Layer 7 of a small transformer language model trained on English Wikipedia (10 layers, counted from 0, width 96). Numbers have three digits each and are written without spaces.
Take only the direct path to the model's output, skipping the later layers: a vector added to the residual stream pushes a token's score in proportion to its dot product with that token's output vector.

Output vectors of the tokens that the questions are about. A number n stands for (n - 500) times 0.0032.
"one ": 669361313474470560504534481603482521308424348580440816602523456578370765569610413555254500334552373517758567555562457518606369260460373456560580474431414930744229250553438531594395559397577412587550695613467431350518373611460420637571284271711424454524614336512536534479611561640297404654
"i": 387567702409436277522685599651502623554580271406570289346485471395502629607473649510445508491365511518526430504559437492624390389418583630381563354466534440608456371402557637653663504529535520364579340255546555393461455425450402502623428622346290659740517607542374669338630693520497521567
"ie": 563578489490292397474568467597507652672468440420595267391451464318406514644738505486506531725369408445567291598614524438487474373603837805405414357319463498676447310585732419562626757631413485427570458304551434428529466567564549514414554366394524290558502386489474381424578662606556433498
"ers": 564684456557386527479406196591483501430219367516522552476381569571478290488560393415541516539289315751295357424534376370633523430578780301573407590344674485581597645594735519587332458529448508581398445356626573584521426358608586484465568280654370464787657511531467390757766428508555437639
"====": 540786607454507581470212705420478476600275482517578331415376490430690297179473365522398508474254724688571342536562743449458333455315653488493696592289631447739568659463559250338538607518502667682357680540311679379395196596440483314368735383735866148421608480493719179722446726608493450604
"are": 467585517488493694484614772443513539343455355650630426386480478755443413421449411275420422727680153533295688322514575494605512509367516350479733448312744638531542582537510425401618449240418562550708395383510543571430360547479762449412556380409401555370297437472435545751288780587698576532
"mp": 301445314647681688408299163451497598556425372373424450738424410566717812278214491398389433542398623778546644464480885583110318591779709538420537672457362698356464629509702216530539496641551525503684655445449520517525487446614599647471433221312873477527331470509532521465436354571409341408
"): ": 347390393749236654400461470292499653730439563607682449583329592399520580710581517488507346506611319653546449355220352566191740417476625503454359594371524502504602702653776268467324630753497370344574720688388717608454615517538442617251536539537242519542345558627578167437536708237353507512
"famil": 446306327700594347479292711621467714582549509641379761402464434524524477331288744442439490635656511646432277205312392526444201427448654450716318423179694543362593410460504230456424675473426611414889705506280483406574483762324747731330684512310559245290433427827492658514671607569769635466
"game ": 624410562689607801489387652421508597926517478760503403566503578552378605380484432649354736512506160158658534387268388559576415599461511452714650402456507632573346498480518155231322650686706523604473667274546473481325296556460430637405707326348614305480391571753583308795296475327311498538
"k ": 501653579764636425483404516576506542473747445340666519541513442290420579368640444537521584373191698426488616492547430501516399447744417363537415557700696620531358346552681546449277601545594662469152395531558711493347545496383548634363586244337596394504331560440474515543259618504573641284
"ship ": 704521589723462532434345507360480464619619474690469266634505395916665521701584340496600559628480498503434640469353455120612272643433466754839357624451489307521319526502500099598159270649562480619588474493336568432583454811589409710277619470311621303301497576616420484750290260515515462464
"rol": 604380447449409440526384670711513520589213469574417823452516534847213765429560524532397786387681418274511496222464346382638539254458688435281472544674521481566424524586522169308723538780639569598726680432406586276516362532771482507169511378356546305521325744591445286958368376643448515431
"aged ": 579677375540684472452358466362440516356429264650492553535497529628457436323290327612339692734527312347512489563649513496561379430741387666760554650224514592796366383665513666399358356516276384374891712514518721237449595708401610476375314543527437514443672549620394306611410266308644557695
"who ": 425740358502727924441389609484497725562454680932344767458524289532648459459256402499461527723614588709514413572308282359473311326607549687626408452220578667606221097418459425122381872850443670368547566462671628274371329490579484381854455542255532326165606298915429159711287299601685372735
"aid ": 667672551656467332484431541370505457367728322535339467625426529384442387365609462574187541722502449359420357372549667374428755647669498721687595520368556417372610459596543355423480587453663364548750601357570624375250425634471626515483470352392391534563454459493549307637393633526577476604
"ry ": 676744467409428663505382726672482422797382157303508407545340410800711549457627362424754587574669634293556634186547583278324292458614682381515485507618511493553424412667723315701239655630435539587579514458460603268527468388612352557564644572334560190560369538470493243553200353575720501362
"end ": 540629509351532562429436642573534386427438278709299505497610741389428709449478600366454675380345453242656513389206546205395475655655545321365592632644648534450653335587500523531417465529551280788379531492476580667284553626656610732749636027333384527621565400476653383798467370407545448446
"ities ": 592484629557359486462312686535471445596629367420368568468312537576352486547317450489414634591493451647724440411645579492589492410527540732747568669624865791529388380539820391562384309331385423632756358313299529304216592389445252511366500594496423443315279485548685469568491433654513453672
"vi": 440382535532603412506553383455513239562683306489615569377599530570578654268531503424553570411492372694440446252709563553447476362608476409429337450549452456320520442469569437345577745607437516419626530436448415344389565616653534506517597478392565805645216537661547419623536600621495374588
"most ": 610394435433291488498467733418435754389382431551380646782452408450615512380259455589301691295682248703704646363553657459469511537687620507680541582311634591669540401478430346414214545438644375552569711654415330268570622405535448520469550394512510240647482285677474498525386310678534492637
"ni": 687648613724533398495539215491490575694208320851258503609493480760684447407543741231363510511385564645517461517623489352492292458435632500547492703424381323523589450551628308485536583455510521355735359579502523309570594467595598496375550536218767404407492569521372466444404562533411402499
"curr": 323596688531412579513318621546471531490538628725308676673541422662501427173438542485376563509524393401263365295442512468506699607474704486648377534517560722755480568527502284585529490548430505532423704448559408453261604696570580479437423460320530397356329428656682373429372364555551667449
"He ": 660746312484356537496211425535427790472285630490359550576402637355446419407461582487593459566306630226510477606359335568499375667539750559396430384172499449429440234556516513432255718792631711672649780597585712378286235505429456499396779514481767304424626521733400235526642485581744484457
"ph": 481499409614359566495581495593505574734483470413644534645573606518630556254359472540540522197592420733324594399579543492585660311428326624676496327533455581486485565444523331256628635572601584425635440549445462377254530577508819733361499426444665412593551300636458447454506243530297325447
"years": 512571387614544725422400592321424752812427570513082290256537631527423523561592641575280467513494485580391696036324680410339202270718769680511600683248707550311199321592473198490587628640454052594893798464336544584327399591685746645223697412695318399349386762763589459474327717485492607441
"iti": 699406730628316455447441539514507512572623332434403361541357544616356447446414492447420618374352322643620466405662509516583520469301491751726636704483740734433499536476793459474463388490457432454625412296376555339289542426391346589483396596410470458517330573434618389469599604786650520535
"eb": 436537629370530451482581600632473567534241467443500430418433347443394345496499558652678512476487330611513532598499555178602524464477534392529528505546470479472521381689658640419482536645522574235489611352482594542513578336535772530607452502515516467396424598341463741593398525499510443389
"World ": 394431213691520674518379606373491425809542581469395420627480429311431421779495487472730441612487184557721579461443610452393380499692758629507582160499542453636327515495475385195490514604604196756490554550406348417192516579559438402545610445204623439271478503658547692816420754383571628537
"cre": 589499677604570373521515436643499414528526392444379542712509535662418502333617566565419645364510593638342466462442361487512280521517611454669493420432695631445446487461458452674277429767603424452596363398404406550423496749592651417452513422517557351337450452771566435551447486355368515505

Each question shows what one neuron of this layer's MLP adds at an activation of 1. A number n stands for (n - 500) times 0.0017.

n94: 524368657545680360469547396348707592456575597581521460460544546472546483447477500531424544411442567397601502597561498556507525445439459521583360502431461530419455418581580491522433378521550606453449560421409572386604531309579676517461500502466553632531540467350569541375385528441556516410
Pushed down most: "World "

n201: 523344517489431574430452542443557518431381514440456469358369552426759443454560589466672500556481682571471700491505392585492452414509482439443513269308437503481436411478544539556527467604535543700475517555608564431664556375445669631492538452457429390534455406348411430747503533414503484742
Which of these tokens does it push up most? "He "

n193: 444416625409526516494493515388389473726536465343452596587524596498495470442594574498482655573407507479351452495425473512449495430561618520416555500614818490459644521506444576525401427433509463549587475441511491467554507337447708429547432440448413502514498410520493491627492542598482429338
Pushed down most: "one "

n213: 517323300461474521535523418517470509542471365430393568443667475608427555463550507475465542389530498356647485647493623574631417382703553590433514485360616658536459534414447515569548534519676495505476544432576486354418546611534378583535397591401461519558513404552537453471524362480495533485
Which of these tokens does it push up most? "one "

n155: 489384483586549443582476375388363529472481586429581429533436489603470585479535481591509383371547593502464598439528475343478622398405506585547471585449370415412483440500568531587549490514542482496426473626436520509544414351498543507524540608496496461530530484603637532477554463432504516653
Which of these tokens does it push up most? "): "

n263: 547454565360628484473334348399512465412523516533426454469503732492385583412612574626429557268526569403488513428444513552402497468584595523445702435567391603512503571477543490535522455428422454517470510455625524448518546558517555542561554384323472582404437607749505605550388578434534507476
Which three tokens does it push up most, strongest first? "end ", "years", "game "

n270: 345500578657443589460623475497494392657523400519530472399372492513492631398573551479551573350461306627507625532635581630539402508503484454513500544503565309503566538445469441502462422560454347549613441553598544445528492564450558561557566588602552593328300505411411478551450464491346363624
Which of these tokens does it push up most? "vi"

n82: 488599538477296618580509611566379641431413493584421584400538529463323607550536574514563509548427574483419574410578672543401401574457373525536433481324493540468535513466396556432589514514527496558414551403431429481363537495515572483455306589482575571546558507490574547576573491420514556373
Which of these tokens does it push up most? "years"

n150: 654512668479386426456491622484289587288612610565372580517384544695497506447476369550598759357581456607552581522526572473491760397456458409599423565531658454605482486497397537375611494533538323442395368541287421450558540464347444389524295497553546419569435431550609538570385503489363687692
Which of these tokens does it push up most? "most "

n299: 462298541532548571337472453462669656668530472681512350491543572422410589345549405563389566554460345450618459544596618432542436539446348542607458612475490540541473419662482460387432404624483514519449555684473469381599498465500506510536440503437432556528562561475521581535376351438429557482
Which two tokens does it push up most, strongest first? "game ", "aged "

n254: 627575460460579550503468421348575481454484543607451579421365527440522406428766545407478524456525485480540379494692419515468688636446493361384534538476433517389537616467484631519552573356560540500379376500462598341466590589446533410464500404490580487415596480336423528537554655622384540738
Pushed down most: "years"

n310: 584659628477455616567301559603455513437447520503568528411653408483486457614536295403529477586465552536508503479570403618463539450517474489604455423322440461442578316267198500477530650609529561580481624532492446529503306336644356596625573625332418500569430484526315576595539536534595543500
Which two tokens does it push up most, strongest first? "who ", "He "

n140: 591438528513505598616424454599642492465347474525510591518306615492502407539531466524566435443524490522516541409535404504574527583485541523498555411457510665419428546437441489442436414597447643516390447584509504446574441397398391452504494524600451440377556514418530541532491519547708533557
Which of these tokens does it push up most? "He "

n104: 519385481370477448452448380487479645365597579401518262359329494433481459415503386559635560482465443562768780690417448596364294565402567531609483519512485365446555319539530583649506649509379468603663515352525359431417315491569437603506615634521460449667470644525390553528573531660550571513
Pushed down most: "curr"

n71: 433544537481487568637552614468582524520545527595344481471479431391569551559528431641460392562450449411541495523449588566306403513409491469570478578531479474458555433500607478620350543528454468559617526333300484529579438410567333458530585544449691692548543498490410530410531364491402521594
Which of these tokens does it push up most? "mp"

n95: 544470448540328557621353343456339640516344623454516457382416494408371273465406553549522489396381625591627306673546429505591415554616493388516427445586466391558492543604477428568521481414490398541576497651574549495559481468642601545642585508495538631561590450486515485519506593339393518652
Which of these tokens does it push up most? "ers"

n283: 482500421371475506653535537494412405398489573439455463621481400571485585246416566526428602540644422794470550419552347584460549373453411594489380506549522417548423409497583660635604475358360546350598650524505440652614583597473418408436475355500506699611480615324519470469500683388582407462
Which of these tokens does it push up most? "vi"

n246: 409438530538506599545568473497448525503476536486529632505459360474434484399579655666411642577462370466475609606338661631525312477539598423539545596613594531476553375579422401590545410445444533474374554556553536404399505391552537300603271592544557539444576300456558387380344545517492634511
Which two tokens does it push up most, strongest first? "curr", "who "

n183: 576484478444571626509520434489527388405385440463598455455373372578628378478534685513489427287450649455305411517528500614532455464437430561567468389433301395651423483554548365449521361503591427503583479525498644443503476482586606563692548420467439391595509547603622559526431619596649546625
Which of these tokens does it push up most? "===="

n53: 530383466525505385643439493541455588604443429457550480519415413476571593482565509619433600451477498444479586572523561526402545578438393502504436573469433488463365560558495538650489515658449616574435496428494413466281527493452470611500434579513410483479528517313475387513476562603627517642
Which two tokens does it push up most, strongest first? "iti", "ry "

n121: 628464566442336515420457629541397390449562397436428377504401670396485556432462531575557613457530519627516448437435502432534602541498507364441466439447617403535514549462683332496533507350486445575474466705567328449560551569567643640576521561544389509552380572451547512483573553522544530391
Which of these tokens does it push up most? "end "

n3: 547398552478604509465420567671463550575653303491305549426400533529545542472558768420486566452551458534367514355458500675503569457483584530407500478443423471513408444346313465539332538608510503438707497472595559445454505635336543525461373308487505497515599434564546711524479519633445573547
Which two tokens does it push up most, strongest first? "famil", "years"

n21: 455474374518508519546500474563356540439449431494603596502559473347282481582437441511516400531485327511483447651557513361649489604524330459459536394377548425556611507568456366415579597492490318411617578443651668651415549446567675487517391526472375533529541478582517552590595577454365567599
Pushed down most: "ry "

n243: 563542420579425543490422614354656538671538542544354606670596361428702722506431456441448437480467537509519563491449535529207559565110527474615544662346500469264506522543475518497471358463531450670477512448508483578480385614473446610548646402514497411386563459500478542520414418457485531666
Which of these tokens does it push up most? "ship "

n315: 351521418391528637571517613484565471563510540641540490401410423380500608550497526387503497508502465588419701514577472636432580519583354270439568413458439439254420401577387593531378549306569510419396557503484542429554544464620586540498646497580578414564585384505534448608522441483526475654
Pushed down most: "iti"

n65: 566634520483576427646393632465467486460512601492459517387580384490543570508493586622541603502377517510542457467644429538502461435406549495507516394607426361623615348466512402511517529337484516549488584403526545457520537517470300520476472679421674433477465647422556318625399637395422458500
Which of these tokens does it push up most? "===="

n223: 421478524489565387505508611449530542602621433477589463529593545427435529671472393577468531507453583419500585644521427532336449514462494561639577560515462568577624527445421535379440466538456527569427485377426435596443472537545453452519504518409436592392430514574451376658321483522484542482
Which of these tokens does it push up most? "game "

n60: 529461524574454437565595495418470485605601727518563502507482505406399507534460398485532407614498551457556549403592439635644487386424465414474509693380437375535524446527408436511486453423452466598589454383451423746467579495482555485500475495415644689434371359554487468566472490586500482505
Pushed down most: "ry "

n279: 554534481593614467655565528358570533449366488528488488416593685505505558548481554531367614689538500540401391465552502551437422568544435417426529468455646538505623484403500372424563680380495592382544479396424484522410374639394411386541475531477404542552567429495467546410559443562548612454
Which of these tokens does it push up most? "famil"

n307: 430402458331487553595667494641547340449550554535425524467369439468567383716624635464571557439586220587528449525477622486525428622564411494431360482500595387457327533560671535441506523606556634646327503512503334443594240318527594442639429578517473549439521489409453517564440620448292616603
Pushed down most: "aged "

n195: 599553455513460475346463450467465435543461469462472524621428590489649554464526542402580560459427326635531487491393478519469584502534574480464508498418626509425515443607606491448466474543492448396464469527455586419640524661577435505608414595651575506488479498397469411352602555559451342489
Which of these tokens does it push up most? "): "

n261: 447566545503333527469426686455571579333359484431624414519441628518431577376309487579594569510478528585434526503557456723527414484356587435365403431558429542558428536435528668502464620543527478428472503341477574574712607503580589454470547416482665452456555498487563458459382513421487622316
Pushed down most: "aid "

n326: 596431414588476500631404390471554594512453410412536429571571535570599437330547390652482480595441423736300408515644760566535467551613449444389566402491420500423286495426497458423475436371341457495420630585558497367658463553589481741590546591298509481489535595578511500365598449531563459509
Which of these tokens does it push up most? "mp"

n186: 481522500652629317301345463368430526342662398609675357593487417436430424424655416516629389583479506585500595380637448609713411654443446531621517516475551642379478497609601590455445482491408441491573460326492648585466416525390369600446717415476575257406478668398652470608567268583544571494
Which of these tokens does it push up most? "ship "

n141: 612566487448409431528446465591525398482281458437502585416507460474529358558568476599600420597422380468484633586546468470477465567549670402462551547487566595381578406574495331512543511485504554463445533461455519524578653561522565455563544546449452577533574506600490475427441467441364454509
Pushed down most: "iti"

n174: 310427547464511497311582564570398486471411463481502364459645289558442620665372480648551421393451512261495620618475533442469645438548535444535574526570400443538457469550568536593500454513431554478442436668654598620620593513538462529394576539371477525583598459458543483449339526391466628463
Pushed down most: "famil"

n135: 524427571421612675662511543515734441536471429413574550582424506606473396266466549465527310532511587595412553485625491500407355322509500651543408592497435516563682595705535613587637294622433500600264386545451445583480328506473517415351553494478649486574443582411560411422422555468369330407
Which two tokens does it push up most, strongest first? "====", "mp"

n11: 715664561579623434578549378450562469540425524405500573300582398479468473681329523564429607547559518547540556560390505569463547599624578469436576607621365355474505429568380547424395544347562522585380353440474507346568518573464500359341430450439450515505697444460429525500607503536505452554
Which of these tokens does it push up most? "ni"

n180: 496749449464682626268596500526340427482450604597387547602516452454403541419273370342496411439387507649510652451299407641483592489355490262571568655697549442557529500401377572562539579384718370600833587598600379415525482633470512410200549485454544645565314358670371333665512507342785549478
Which of these tokens does it push up most? "are"

n224: 536488593521337616372484621433444591560442570490477354425510413470474529486427392540498476488562536540558560588352618415524425460519359421484469517448610472573563439519466491434399710443558424629626564607448643502507420447467430546369581550500420411582590496560507509581639617374447489445
Which of these tokens does it push up most? "years"